Layer 3 of a small transformer language model trained on English Wikipedia (15 layers, counted from 0, width 128).
A neuron's activation on a vector x is SiLU(gate . x) times (in . x), where the dot is the dot product.

Input weights of the MLP neurons that the questions are about. A number n stands for n times 0.00071.
n19 gate: 29 134 123 -64 -57 45 -77 -195 76 157 -128 -68 15 -45 -79 204 -340 26 -157 -37 124 132 7 266 -159 56 -72 236 -34 286 -184 -87 -92 -4 -20 46 31 -95 120 -74 -61 -142 -74 -74 192 23 -57 -395 258 -23 -83 -177 -4 56 -143 120 -123 54 0 -213 4 42 106 -146 -157 87 105 -50 44 -93 82 45 87 -42 -90 -304 -96 184 241 -243 -89 -83 102 -20 55 4 -115 -102 18 8 -42 77 54 -20 74 11 34 -119 -193 129 -15 75 -99 -105 -105 99 -68 -20 -86 -104 -177 11 -165 -146 195 -125 111 -138 7 -8 -94 103 163 41 4 227 215 126
n31 gate: -113 -38 -53 164 -67 37 108 58 -171 -214 128 -404 308 -229 -17 -245 -16 -82 55 40 -208 43 -68 37 -33 -163 241 85 -4 -352 47 63 -282 156 130 -140 174 -21 -70 -188 -29 57 39 102 68 66 59 -199 58 -42 104 -30 88 41 -128 -33 131 -184 -100 -12 -26 0 209 -258 -107 -44 177 164 -49 -145 -16 -175 -121 -38 50 -9 -4 120 -61 -100 72 -250 -328 -241 85 -79 236 154 -158 -17 205 214 -115 229 -209 104 111 106 -44 217 -88 78 133 37 -62 211 -120 82 -127 -42 42 0 0 33 155 -29 -197 -203 -8 175 124 72 142 -166 80 141 -42 13
n45 gate: 143 45 101 58 230 106 -43 95 -31 -84 30 -15 -102 155 30 87 -205 -160 -187 137 7 -73 92 -18 105 -7 -22 193 -52 60 168 -22 -129 80 -160 355 -26 15 103 -129 63 -66 69 -130 116 132 67 103 133 138 85 154 -138 -44 -249 18 143 57 153 157 -72 226 -4 -124 -91 21 114 -63 83 133 172 -104 -26 -19 88 -133 -22 161 -29 -167 -98 -11 264 8 61 -33 37 11 39 -8 -15 -133 -204 250 -22 103 -11 -98 -114 -41 104 15 -26 -99 -173 223 -44 88 -91 -7 -233 81 -284 -88 -4 248 -104 35 150 355 -11 -7 188 47 -37 18 -169 165
n99 gate: 38 21 185 24 39 49 71 122 -119 -163 -227 63 38 -187 14 -196 175 55 -89 -3 -24 -100 168 91 -41 -69 -39 166 -95 -201 0 74 -88 7 -27 165 32 28 122 29 120 -80 15 48 -193 -115 18 67 250 -149 179 108 202 66 7 154 37 -148 -7 -136 58 7 127 -11 -129 -47 -94 163 17 7 -45 4 -14 -135 -4 131 -10 84 59 -155 304 -120 -73 52 14 -133 57 28 -171 -73 127 -85 111 -286 128 -130 73 -43 -108 233 14 -108 162 -45 -21 -17 -49 7 167 -86 89 91 -346 7 -60 -141 -7 -54 -70 -204 -7 -14 -39 202 -135 77 89 299
n127 gate: 106 8 -33 50 78 161 -71 -162 169 50 40 241 58 94 -97 8 -186 -65 87 -64 -60 -434 -7 -197 84 15 -27 -44 -35 72 56 117 233 65 -97 127 -103 117 -42 216 -66 146 -173 65 -71 69 106 -174 -27 -51 19 194 235 259 -42 112 41 72 -306 204 28 20 -70 75 92 -120 27 -20 -50 -76 -162 261 101 43 101 -8 -27 35 -126 -78 -143 109 174 0 15 -136 95 -51 -41 56 133 234 -76 45 199 62 138 -32 176 -43 164 27 16 -31 19 -178 -140 -153 96 20 40 85 59 -58 56 -160 -263 -60 77 8 -177 220 -179 159 -87 132 253 -315
n129 gate: 32 189 -38 213 45 68 94 12 -223 -117 284 -215 -48 24 -187 -179 -71 72 -111 -47 -141 61 116 -145 -80 48 57 116 -41 91 -101 -225 -114 229 -224 96 50 37 24 -117 -363 -64 118 -40 351 165 188 4 -61 -144 183 75 25 -97 -137 -44 102 113 59 -28 96 -184 24 -215 48 -24 343 8 -227 175 281 -366 -24 -8 -105 -109 -127 210 -88 -102 -120 -85 67 -81 -178 -101 33 73 -135 -51 78 -20 -17 -56 -4 -24 -48 -124 117 -122 -33 113 -126 -129 -32 178 -8 13 66 -202 -206 145 -21 177 12 -155 -62 -66 89 179 80 74 77 79 21 -236 289 37
n131 gate: 268 168 291 55 -127 -4 80 94 117 -270 -110 -24 172 52 -87 -182 -274 -23 204 -23 19 71 159 -12 -8 101 95 -146 -154 12 8 91 -46 117 -124 -49 235 -131 86 65 -28 -35 45 19 149 -71 -40 -31 -16 -140 -71 77 -84 35 0 -31 141 -334 -106 -130 -146 8 127 -56 -12 -99 -204 180 15 -138 106 -55 -4 392 -150 -212 163 165 -148 79 -4 79 168 -104 -35 -16 48 183 301 -70 56 230 -4 146 292 110 -125 24 68 -214 80 137 0 -31 -67 62 -177 -176 8 -225 -221 141 140 -8 -91 -36 -196 -148 86 -71 -12 20 71 -31 -132 115 181 -24
n132 gate: -94 -203 -98 -33 112 -63 216 30 -24 -77 -107 7 147 -45 -104 187 -113 -33 -83 -18 50 166 107 -126 -22 -212 -78 -210 -268 57 131 15 -25 207 -165 0 -114 0 -156 -88 -94 88 -35 -321 72 -100 98 -7 -131 -252 82 72 23 104 -111 108 -90 -19 -97 18 -65 131 138 -95 292 122 178 162 -183 77 100 22 48 75 100 -12 51 -107 -29 -292 38 -153 101 -165 -91 145 79 172 -43 259 34 14 -80 83 0 204 96 -178 86 -172 150 63 30 -177 134 156 37 -31 -25 -163 -87 174 242 15 -68 124 98 -47 -218 217 30 -19 112 153 15 19 -23 -26
n144 gate: -400 116 -10 -236 5 -145 168 -222 -15 154 85 -14 68 41 -298 198 58 136 60 49 -26 -56 13 -232 -171 -283 -5 -291 96 215 -71 14 111 172 -25 -122 305 74 341 -61 -156 54 -147 -237 56 -236 -268 -5 -308 51 179 252 -5 210 -118 155 -111 -132 -101 -62 80 207 23 -336 -91 212 141 -28 -49 61 -190 243 60 19 -114 175 139 23 -14 -120 -14 14 14 256 18 265 -144 -64 -65 228 171 -53 -248 -44 -86 -96 -63 -89 -110 120 -175 -45 -110 -209 178 -76 -265 -123 48 -167 210 50 -28 14 -153 28 254 -22 -218 -74 9 -176 128 -13 -70 -87 182 84
n172 gate: 39 48 101 -18 48 116 167 204 109 29 -208 -107 251 30 -144 -33 25 25 26 -301 103 -146 232 -157 51 -126 151 83 -350 -222 34 -26 114 -91 131 -64 8 -129 161 -253 78 138 -107 180 135 -22 -174 4 -44 -60 144 -188 -37 132 -168 51 259 11 81 -75 136 -33 -18 195 241 -135 -33 -89 18 -174 -127 41 63 -141 -92 -99 -36 -22 25 -170 -34 -4 -118 -74 108 -44 -202 26 74 50 100 -36 -4 -12 80 -129 163 -90 -71 59 93 -216 11 -98 66 -93 -136 -80 46 -22 -64 -29 0 120 -56 -181 -82 -49 201 100 77 134 -77 -234 -90 -184 97 93
n188 gate: 49 152 -20 191 -178 -156 295 -107 16 31 91 147 -187 -54 -50 72 23 61 -47 19 -33 37 -11 199 273 19 104 130 -19 24 -72 -19 -202 -115 167 59 -138 -77 -142 -16 97 236 -20 -30 173 -31 -206 108 -35 12 62 -126 -74 -188 38 58 118 123 -7 -139 -67 -163 -194 -51 -107 19 -226 -179 151 75 111 -155 -158 265 69 235 8 42 72 213 -8 -89 24 183 26 -58 129 -143 107 -372 257 169 217 -200 129 -100 72 -39 97 -70 93 123 -70 46 -23 -177 135 -200 187 98 71 -8 43 -122 114 74 -19 89 38 -186 -34 219 -31 -8 27 -266 -98 0
n197 gate: -4 -27 -32 -48 -64 -26 73 -41 -115 -41 -12 -19 -37 -185 0 -44 95 -48 183 -308 -18 75 -7 34 -207 -144 23 -89 8 -127 43 -49 -76 -33 33 -81 -46 283 -67 -147 226 152 -101 99 -11 228 -27 157 87 -11 90 -107 80 19 175 -86 99 -190 -242 -15 -19 8 -98 -130 153 43 127 30 -155 -139 -82 -136 90 -65 -109 -186 -11 71 55 11 -134 94 0 -301 235 90 103 -38 7 257 155 186 177 -123 -178 -217 167 -31 -61 53 -57 -56 113 -33 19 121 -120 -16 -43 -19 31 82 27 290 7 -295 -15 166 -156 -268 134 -122 173 -297 160 -94 50 -76
n225 gate: 53 -63 -26 45 -155 -37 161 -136 -13 -25 107 -13 25 243 -255 -270 -41 103 47 -126 20 -225 -28 -54 45 -164 0 30 -129 -9 -186 -42 113 -190 5 -13 -38 0 12 -77 218 -66 -147 -4 -102 50 -50 -108 -88 -8 284 -72 -185 195 -29 -46 53 9 -273 -219 115 -252 159 17 186 40 58 -55 -323 -133 -140 130 134 127 -141 4 -41 -124 -271 -38 -285 188 212 145 151 -141 -21 13 -115 -4 42 -101 -81 53 53 208 -41 -127 117 75 240 -21 -142 58 83 -163 -100 -65 -95 199 -115 120 263 211 52 -403 38 281 99 -109 -240 -156 33 273 -17 38 -89 -30
n237 gate: -54 -356 113 149 88 -39 -27 -118 17 -27 -8 -230 -274 -286 131 -148 120 74 221 -73 69 53 -45 330 -222 -300 -24 -89 -48 8 181 108 -4 122 120 20 61 12 4 -12 -96 -31 131 206 56 59 84 71 242 260 4 85 140 -138 -173 43 -183 -65 149 58 166 -4 -4 -121 -185 -145 20 -44 -117 4 -8 -60 -87 132 -12 -74 -23 83 23 80 -145 -71 -66 -134 220 28 137 -243 -26 -230 -248 -35 -109 29 203 -217 16 -149 -42 -72 44 -55 119 -47 -32 147 -8 168 42 -89 16 216 -257 129 -155 108 184 -15 -169 76 -16 -249 44 -8 -32 -198 -141 28
n250 gate: 154 249 245 187 -252 -65 161 274 -154 144 -9 66 -226 -79 -193 -341 -137 22 107 -90 80 -21 -59 -83 203 229 66 18 -97 0 -333 -31 298 -157 -10 212 153 -44 101 -131 93 83 -173 -60 210 135 -213 -70 141 58 163 -40 182 122 -44 -35 -166 -195 85 -119 81 9 66 -273 113 216 105 22 -129 99 104 176 40 -22 -202 -54 17 -83 82 93 -90 207 -146 -51 -180 -92 80 -22 54 269 129 124 121 74 121 101 195 9 110 150 75 153 -318 -157 -39 47 -35 -246 151 -143 -67 270 -94 -170 197 -239 -124 -84 131 -203 61 209 150 -69 210 -4 22 22
n19 in: 147 -184 263 150 -301 41 7 -105 -8 15 -136 -45 34 133 125 -134 78 101 130 -44 4 -39 -40 -49 -197 -123 80 -19 -4 -108 0 175 18 -64 111 -167 310 232 199 -109 -72 108 266 41 135 -30 11 83 4 -111 53 46 -138 -147 173 -106 151 -148 51 -316 -143 69 -99 -235 -203 117 41 -145 78 280 -109 -99 83 0 34 98 45 -64 -37 27 -189 -64 59 -80 -74 -26 4 76 141 -216 0 158 -124 88 168 -215 67 62 -15 -49 34 132 99 86 38 114 -30 -180 -177 150 227 -30 -19 127 152 -129 -34 29 -161 61 53 61 -167 -248 50 -208 -65 23
n31 in: 52 62 -17 -73 -206 138 -32 -114 -39 -102 80 -214 -8 -157 156 -121 136 -8 -204 176 -201 -23 110 -12 69 226 144 80 -197 4 38 -203 -88 -8 249 164 210 -124 -188 -279 -186 199 -72 -233 163 77 -75 -168 -74 174 53 -17 149 16 -241 -184 324 -173 -67 0 -135 21 124 -142 -98 83 151 154 52 38 16 78 140 204 45 21 -137 -20 48 -50 21 -173 132 -91 44 -86 167 128 -141 -55 186 140 181 52 -178 98 12 155 107 -347 -17 -245 -16 33 -12 -156 -119 -4 47 58 -192 -61 71 -183 286 -29 -236 4 81 -111 110 162 280 -8 167 -70 67 -50
n45 in: -67 66 -80 -249 192 102 177 113 -52 79 -106 38 113 -46 -11 4 75 -151 -4 -89 290 -69 131 19 -135 -195 -8 63 65 -20 -364 -177 -288 113 -248 51 176 92 87 24 142 109 24 -209 -89 -87 -185 -213 -138 -116 -69 82 46 23 -125 0 -92 189 -99 70 105 -246 107 105 0 96 163 -197 -168 -106 -11 -138 103 -46 -84 95 45 -30 176 -111 -148 115 170 20 -97 -8 -12 50 -160 -32 0 -208 -8 -16 -30 34 203 -89 59 -57 188 136 168 185 -114 -63 30 209 -193 19 -58 148 58 110 117 23 -39 -132 -30 103 -30 251 176 153 -221 73 -74 54
n99 in: -81 0 81 -38 18 231 105 62 -41 69 -32 42 -79 -133 0 -41 109 -3 -7 95 3 -30 17 45 127 -171 -31 -75 10 -11 -4 193 -58 -128 -72 43 43 32 28 -47 67 128 -58 -82 -231 17 -151 94 245 -85 147 -89 261 -31 35 212 242 65 -97 -24 18 11 98 4 -90 -101 -125 35 -14 4 -111 98 28 -85 56 148 41 -219 100 -193 292 -70 -145 88 116 -35 -135 200 -37 -87 60 -48 36 -270 289 -52 31 210 -299 130 -4 -219 28 -104 122 -225 188 -83 3 -50 21 73 -135 -66 -23 -151 -71 -10 -52 -186 21 11 -73 215 53 80 163 120
n127 in: 8 -156 -37 90 -107 0 -46 47 -142 109 101 265 16 186 -28 182 131 -16 -80 -196 -84 71 -8 -39 109 132 -214 -142 -296 24 -16 -127 84 -133 -94 113 28 -71 94 -227 8 -94 119 120 104 -31 -139 193 -202 104 95 -282 -152 -141 169 134 21 69 91 -38 -202 143 -28 225 145 -8 -318 -248 0 85 231 174 -170 0 16 -130 74 -43 -89 -52 141 154 41 142 -266 4 -204 -44 49 -29 60 -157 -206 -29 -144 -158 -27 -36 198 -16 -175 27 4 219 12 -319 162 -70 11 24 52 -180 148 -43 45 95 203 110 -212 -123 82 92 -71 -135 -56 -115 28 -64
n129 in: 122 289 -310 109 114 352 42 66 -62 16 133 -86 -155 165 -227 -235 -100 -209 -139 65 15 -152 -127 -86 246 15 122 297 78 -108 -65 -126 -99 -43 -123 64 80 189 -12 -4 -189 -31 -16 -131 160 156 111 82 -118 -238 75 -8 20 -62 74 0 49 93 23 76 -52 -170 79 -112 144 -132 160 -67 -219 97 194 -268 -27 206 -199 126 -208 -152 -77 102 68 -114 86 -223 -46 -180 8 -20 60 -49 142 -191 169 -12 -19 39 -77 -291 -34 67 -83 -78 -35 -78 -63 -73 110 -102 34 -108 -156 70 -183 264 34 -126 -24 75 70 110 54 40 -94 69 76 -27 100 8
n131 in: -102 -224 -123 168 118 -76 -160 -88 -141 -216 112 -154 -92 -259 52 0 126 -72 -78 71 -58 -76 -35 84 -186 -119 -77 74 61 223 -67 61 -223 120 -166 -227 -112 -16 -132 41 -49 -223 155 -43 -193 -48 -138 169 -89 265 242 -86 293 173 -237 64 42 96 213 239 240 -146 12 144 88 113 144 12 67 286 -4 -32 -20 -69 28 4 -83 -44 -52 61 95 12 -184 192 51 0 12 -178 -77 4 -98 -153 -70 -124 -139 97 -247 45 -128 -32 134 16 -28 140 -52 106 68 276 8 -45 -70 -56 -266 -196 -154 -65 261 -93 -40 263 -20 74 101 -12 25 69 -242 94
n132 in: 89 257 -16 -40 -15 156 -46 -131 -19 73 -57 -107 -164 100 191 -108 -158 -102 97 47 57 -28 -84 -66 -80 -33 -63 -91 -88 102 -103 100 -225 -153 64 30 -41 -4 -176 -261 -237 11 -160 -140 -79 146 215 143 -15 164 -66 -98 7 66 -260 -183 -85 4 0 -146 -117 -7 140 127 197 178 -44 97 -137 121 55 -55 -15 112 -136 -46 -112 -253 145 -26 -390 41 222 85 97 106 11 67 -18 118 -223 75 267 -113 58 147 65 7 78 -211 145 -135 -115 -40 26 36 44 175 -105 -90 -120 62 179 29 -98 -70 56 -4 128 148 -22 -127 37 65 15 -48 -191 -37
n144 in: 88 191 63 72 182 178 -108 98 100 -30 -137 276 -13 168 39 38 160 8 113 -159 108 -216 -16 -205 -72 -173 -159 181 69 -9 -254 22 -254 -247 -168 -13 -26 9 -111 -137 -190 60 -174 -59 114 90 -4 223 22 -148 52 44 261 -141 47 -86 50 -80 103 109 -414 -243 0 127 -21 228 -103 26 -266 66 -158 129 276 -122 -296 -36 80 17 -72 169 -105 -30 31 -218 -118 -56 79 4 123 13 -108 176 -48 -87 30 -77 8 -13 -182 -104 169 -34 160 30 245 -138 77 -94 -29 70 -109 474 -57 55 -25 -169 -74 -54 -77 -69 -51 353 263 -4 -135 129 -74 -109
n172 in: -63 -36 -49 89 138 -92 14 200 50 -110 -18 -18 110 -61 -29 -81 -46 -60 11 -91 -163 -245 -58 -14 32 67 72 96 -176 -158 34 -112 248 4 -27 55 77 -289 -47 -148 -268 153 4 74 -234 -282 145 93 -141 -200 76 151 -80 226 -25 7 61 148 7 84 -85 -98 -87 165 178 -42 114 -58 -74 70 43 -123 259 -117 230 -256 109 -61 50 -29 125 69 -153 -99 35 -14 4 90 178 93 58 -17 -85 95 114 -147 18 92 -159 105 51 100 83 82 201 -74 248 0 -62 15 106 96 -77 -29 -189 72 -255 -66 -4 11 71 -33 -90 -77 -131 166 81 4
n188 in: 203 26 42 -87 144 -33 -106 47 -39 22 170 7 127 -224 -15 -140 276 -177 -33 7 -35 62 -25 -69 -101 -173 -132 -68 -11 -94 -80 310 82 192 44 105 23 -4 33 19 66 -178 349 -39 168 -76 -52 121 -59 70 92 34 118 -73 66 226 116 42 14 -39 38 22 18 -63 113 -71 135 -100 -40 -15 -94 74 -128 -82 48 79 -22 0 -11 133 -172 -15 175 74 215 234 15 29 21 88 -52 -167 131 -16 29 40 -210 41 -131 -33 -177 18 144 -87 15 307 -194 42 -286 15 52 -47 89 250 -140 262 322 -4 -73 26 62 41 -110 -115 123 -62 -119 -19
n197 in: -114 11 -23 -330 -129 -173 88 -83 50 -25 41 -44 29 -26 -198 104 -208 -69 167 21 116 14 18 -36 11 -4 -154 -94 150 90 -34 -66 -135 69 107 225 146 48 -51 -196 -88 -4 106 -32 45 -226 -148 0 -206 -155 194 138 229 55 -109 44 -73 245 106 -146 142 66 158 -71 0 138 -36 -41 83 56 -120 -198 -205 0 161 45 183 -47 25 -158 -7 209 -87 151 79 142 -134 -92 98 27 144 -128 -165 109 87 179 87 -60 32 7 -41 87 81 73 11 75 18 155 112 45 -305 138 197 -33 31 144 137 -183 18 279 33 78 -22 -61 -115 183 56 -100
n225 in: 125 -80 -122 -90 -371 78 120 127 9 -90 -350 -50 29 241 -216 -77 93 188 59 69 303 -8 -8 -66 -220 -49 96 179 -95 -47 -280 134 105 -144 193 -191 -17 -204 -74 107 150 -213 -86 -333 63 4 -109 -66 316 168 -166 17 96 33 194 -219 57 -94 -96 -169 110 -113 21 -139 0 52 87 126 -8 -17 -168 137 -62 46 -285 73 -98 49 73 8 -114 121 78 236 -36 -37 13 21 -103 -310 -13 60 110 145 45 95 20 -165 16 -171 121 165 -162 -25 -66 -129 -54 47 -83 72 42 37 211 251 -166 -196 -117 60 0 -79 -128 109 75 57 -76 170 -207 160
n237 in: -154 31 4 -42 -113 -46 -4 126 -225 -61 -12 -43 8 -58 197 -190 -30 -76 0 102 4 297 137 -58 -125 53 -139 -44 70 47 -96 109 -116 -11 -134 -392 135 -248 58 72 -43 -65 20 -64 118 -23 16 -62 124 -109 -4 -205 -375 -108 65 -131 207 16 -93 -11 -55 51 -105 -94 119 -7 142 176 265 191 61 -194 -46 -12 -27 88 38 -4 -42 152 -8 -314 -76 -65 140 77 -90 276 55 -68 90 109 194 66 -248 -127 118 94 -41 31 -86 100 89 8 -50 222 100 16 228 -141 -59 58 145 146 155 39 -12 -126 307 -8 -119 176 -58 -53 -82 -12 -12 267
n250 in: -62 60 210 107 -405 20 -62 51 -220 194 29 84 -142 0 -12 -337 -105 -59 -89 16 -61 110 42 -107 31 94 -32 61 -100 -4 -141 181 143 -119 121 135 147 224 -87 -221 -40 126 132 -82 183 337 -137 -40 236 -93 -68 -45 85 143 59 -83 4 -90 -50 -12 -82 -60 96 -256 47 216 -139 -190 47 127 -75 72 -44 73 -99 111 4 -230 110 44 -159 164 137 -345 0 -151 24 56 175 149 149 12 216 110 47 163 149 -8 177 76 209 75 -40 36 92 -105 112 -264 -114 166 93 107 24 16 -15 -164 -101 80 218 -48 -32 65 180 0 263 24 -97 28

Each question shows a token from some text and the vector x that enters the MLP there. A number n stands for n times 0.0055.

" West": 18 -76 124 -4 -21 54 -34 -61 209 3 103 -84 -13 94 -65 47 191 -182 -60 -69 -87 -40 -50 143 -23 91 -72 -66 119 -102 205 58 48 -16 -72 -9 166 65 20 28 6 30 -125 -16 27 -20 3 48 46 57 -114 -68 39 -83 -36 44 107 88 13 -2 100 -77 70 -47 25 79 -8 -49 -32 -7 8 69 9 69 -11 -123 -131 -27 -15 183 -207 -93 -52 -40 45 38 -16 47 195 42 -119 -154 -166 190 -131 6 32 119 79 -72 -134 -22 40 94 -142 -37 82 -67 -111 33 137 -73 20 50 -9 146 -37 37 -179 31 -123 83 34 151 -87 13 -28 9
Which of these neurons fires most? n99

"va": -33 -11 -15 4 155 74 -4 -1 184 31 55 4 -5 -108 -73 38 -150 -116 155 -180 39 61 -27 120 19 29 -111 -64 -57 106 238 -67 29 2 -86 77 -48 51 -75 -57 84 16 87 19 31 133 -39 113 -102 -101 -15 66 -25 -51 -21 48 24 -149 -56 31 -139 12 134 54 96 -5 -25 62 -13 8 11 -143 29 43 59 57 1 -168 41 9 22 -60 -66 -209 102 90 16 41 -5 -144 -93 106 -98 96 45 40 155 155 -93 34 0 -114 -11 9 -103 -26 26 130 -72 -16 -66 116 19 -131 82 -124 34 72 157 138 -50 65 -88 46 -28 41 -46 87
Which of these neurons fires most? n132

" Paul": 73 41 143 -86 -136 56 -11 2 -84 -18 -59 -119 -3 28 -46 117 178 47 -73 41 -10 -23 -66 118 49 86 43 -74 20 -75 196 -64 2 -101 -65 -5 31 50 -40 -47 -170 -39 115 58 55 -55 -108 -84 -102 -26 51 22 69 -45 -54 187 92 34 -123 130 -99 21 -55 -102 33 -54 -41 -75 -122 -53 -90 24 -171 -129 -101 -13 -133 46 21 11 101 -185 -92 150 32 -39 -39 25 72 -281 54 -38 91 -20 -53 -126 152 21 -61 -154 53 13 -1 111 -121 -50 79 -103 45 -117 -45 18 14 77 -6 -157 -29 24 -24 28 -149 129 -84 -8 35 37 151 -65
The three highest activations, in order: n99, n129, n132

"==": -6 -29 -11 -63 42 -11 -54 -77 -47 -39 -90 -78 -61 -46 -194 -19 10 43 88 -18 12 64 32 26 49 9 -11 27 -32 155 -12 9 17 -212 -59 8 237 40 12 -195 1 35 -162 9 22 10 60 -20 -63 -108 51 -34 120 -135 22 -34 -88 139 -18 148 44 -4 -147 -15 -55 137 138 -100 13 -51 -58 -87 -12 86 112 84 152 -89 2 -51 -64 87 -23 -16 -7 55 -53 -102 191 58 281 49 6 -94 34 -83 -196 93 1 -102 12 -37 -111 -5 -27 81 27 87 -147 84 -39 105 -43 78 -45 -130 12 12 -80 -116 75 -34 179 121 -17 -128 -87 -57
The three highest activations, in order: n197, n144, n250

" He": -23 -32 16 15 -46 10 -41 17 -50 129 -48 120 35 35 14 108 191 3 -34 47 -172 103 -26 -43 -11 -133 16 63 -62 -64 11 -14 2 -167 60 -271 175 -12 32 -87 -82 48 10 -26 -172 13 49 31 15 -5 58 -43 -38 -99 -59 -70 -64 -59 -20 42 146 -38 6 62 -27 -104 -45 64 72 -29 -36 82 91 -197 92 -77 -94 -20 83 48 -4 -36 16 67 67 -77 -190 -63 59 172 102 -99 85 -32 189 -19 56 -74 -55 58 2 -86 14 108 -83 -169 218 61 -72 4 -175 117 67 -68 8 -3 101 15 106 48 89 72 95 22 40 60 82 35
Which of these neurons fires most? n172

" will": -36 -42 -18 -31 30 -41 -5 -91 -44 -103 -9 -87 -117 -3 -231 -26 39 70 -108 -55 0 -18 -33 56 -43 15 156 35 107 68 -153 -14 32 9 156 -54 -49 10 -148 -89 -28 83 -68 1 -219 6 -20 45 131 -83 -136 93 104 57 -49 28 -25 -158 -165 53 10 -69 93 -80 109 -89 53 -120 16 58 68 148 -45 22 -129 91 48 0 -6 -93 -143 -61 0 145 122 -87 -199 9 204 -94 -58 -116 -95 -32 22 1 -147 112 105 86 -2 6 84 15 -59 -33 78 -25 -127 -66 140 -26 52 -36 2 75 -1 3 -8 -45 106 38 -69 -87 21 17 -107 -150
Which of these neurons fires most? n225

"it": -3 -123 163 -78 -100 71 29 19 -83 -10 53 -53 -114 97 -59 -138 -120 -32 -7 -95 21 -15 -130 56 12 -155 -22 -4 -7 -149 11 -32 -48 -118 -47 -12 -74 156 6 -140 19 22 -71 -3 11 16 35 -22 101 -21 101 -12 -17 -156 -121 -83 -97 -36 -29 -48 25 -11 -142 80 -66 9 -47 0 -64 34 32 -127 -110 -67 -3 277 -6 -97 14 93 -95 -29 89 211 102 -201 -44 26 -63 294 -83 41 93 22 -48 170 39 -35 -72 -190 79 -56 38 29 88 -80 144 -48 -35 -51 113 20 -54 32 0 -80 2 21 106 55 128 -95 -92 114 -121 42 -99 -88
The most active neuron and its activation: n225, at about 0.25

" family": 80 -109 105 -124 -11 -36 -65 -70 -114 -21 132 -11 112 -137 -55 -59 53 -23 55 7 120 -20 -40 -95 -32 79 6 -71 -17 60 -65 97 96 87 25 -33 85 -137 44 -146 -58 -81 -20 141 69 53 -25 -87 251 97 87 -77 84 -39 -23 -15 -34 -33 101 -72 -15 10 -91 93 -24 -38 33 -137 -4 30 19 69 3 -4 86 63 -25 -130 -14 72 -31 -47 -7 -148 43 -77 -12 140 138 27 55 -97 57 19 -93 -166 162 77 73 0 20 -83 29 39 130 -63 8 132 -181 -33 21 161 190 -88 29 94 43 -4 -88 200 1 172 87 1 131 4 76 -204
The three highest activations, in order: n250, n31, n237

" and": -22 42 -50 26 9 102 33 -64 -103 66 31 -56 156 68 -53 -69 -49 -35 -14 13 17 -24 16 22 -10 -126 82 -76 64 65 -253 50 12 2 56 24 13 3 23 94 -6 165 -74 44 -6 125 -11 -48 -21 135 -38 31 -11 28 -63 -62 -21 -99 129 96 183 -18 1 24 -135 -152 113 -116 293 24 36 9 -31 11 48 76 -151 -95 70 -36 31 -70 9 2 68 17 -40 -105 55 75 -40 -36 -4 -123 169 89 21 231 34 -141 -8 107 -81 -10 204 79 -21 88 -10 -19 -79 141 173 -38 -53 75 80 38 164 -56 25 88 -2 2 -14 -7 268 64
Which of these neurons fires most? n250

"sa": -2 -100 -308 -20 56 -30 0 -3 -159 57 75 -337 -62 44 -85 69 88 14 -25 -4 -192 5 52 80 -61 -36 -1 -19 -3 127 182 -59 17 -124 85 106 -171 -46 -30 -151 60 89 104 -66 48 90 -10 82 117 -9 28 -81 -10 -48 -54 -7 21 81 22 -72 -68 44 31 159 70 -163 -18 -55 112 -15 -97 0 -52 112 23 136 4 23 -12 71 23 -45 -117 -66 -3 33 -47 75 77 -110 -51 65 -83 35 123 -139 255 71 -61 92 -99 -74 113 71 -16 69 -115 41 -208 -24 -52 116 -34 10 -25 -107 69 72 61 -4 -110 39 -80 73 23 77 -158 40
Which of these neurons fires most? n237

" of": 1 -82 166 -15 -57 54 -27 6 -100 -11 73 -132 74 77 -83 107 102 -60 -26 -24 20 71 71 0 2 -62 1 24 1 50 40 -33 -76 -130 119 62 103 47 93 39 11 28 33 -61 -110 190 -20 18 116 -28 32 -10 -76 -14 -275 42 15 -28 64 174 -48 27 19 -61 -35 -19 -74 -107 125 3 127 136 -175 -95 -161 12 -14 -23 14 66 51 112 30 -80 22 31 64 127 -88 -43 11 81 18 -22 112 -27 3 69 -87 -82 13 -4 -143 -33 81 -180 -155 102 -186 -22 22 259 32 50 -42 163 -202 83 -103 76 -77 50 43 -100 -3 -72 22 85
Which of these neurons fires most? n45

" play": -48 26 53 -50 -106 -27 65 -25 -18 91 -25 -103 -110 64 63 -33 36 -19 -4 42 -68 37 -79 -32 -11 28 54 17 202 121 2 15 -104 -85 96 -141 133 -35 -33 -47 -119 -37 95 -52 -56 91 -50 6 176 11 118 -80 -26 192 144 57 -117 -45 68 -17 -92 -128 -121 -40 -57 -50 52 -97 -197 -76 -47 -32 85 58 193 126 28 65 3 75 -111 -58 49 -62 160 91 -212 -51 175 -93 112 -204 -19 38 -61 -63 -22 -23 -31 27 -13 41 15 -7 149 213 34 -81 -205 -58 -36 -71 -32 -17 -1 17 -45 11 -112 -77 33 -36 -49 -144 -19 25 142 59
Which of these neurons fires most? n19

"\n": -27 -14 -20 -119 56 -2 -23 -4 -106 77 -117 -56 22 7 56 41 -39 24 48 -45 -191 -4 103 138 -25 -97 -10 -148 -136 24 -130 -71 -34 52 -108 120 36 -30 106 18 -127 -109 47 37 58 -14 41 -34 54 -62 32 -12 -25 -2 -61 -4 43 59 99 34 114 -68 64 72 62 -63 32 -75 -37 19 -192 19 74 13 143 28 -24 -106 26 -6 -7 4 34 50 52 -102 29 64 86 62 -113 167 3 -145 -118 21 -153 125 66 -161 43 -9 43 -55 -48 -20 47 -64 -173 28 -280 -142 173 -80 -115 -174 42 55 101 -33 163 7 60 72 -86 54 -12 75
The three highest activations, in order: n132, n131, n172

"ver": 23 21 -117 -60 -98 -58 139 45 235 -44 65 -61 -21 18 43 70 63 -48 18 11 46 66 23 51 -1 -95 -10 -42 53 -21 168 98 -99 -117 68 -15 -114 28 115 118 -50 -38 68 155 -31 -103 -179 155 -41 -104 121 -10 -32 -54 -60 -33 -58 84 111 78 -89 -1 -58 53 16 78 4 -126 66 -29 17 114 91 81 -175 50 2 117 -7 -39 -17 119 33 -169 18 99 110 -146 127 42 11 -43 -24 -73 -3 51 -104 90 -96 -152 98 -48 65 101 -145 -217 -71 97 -37 -42 14 -230 222 54 8 109 20 -27 -41 129 -20 -28 -31 71 112 51 -6 -4
The two highest activations, in order: n250, n188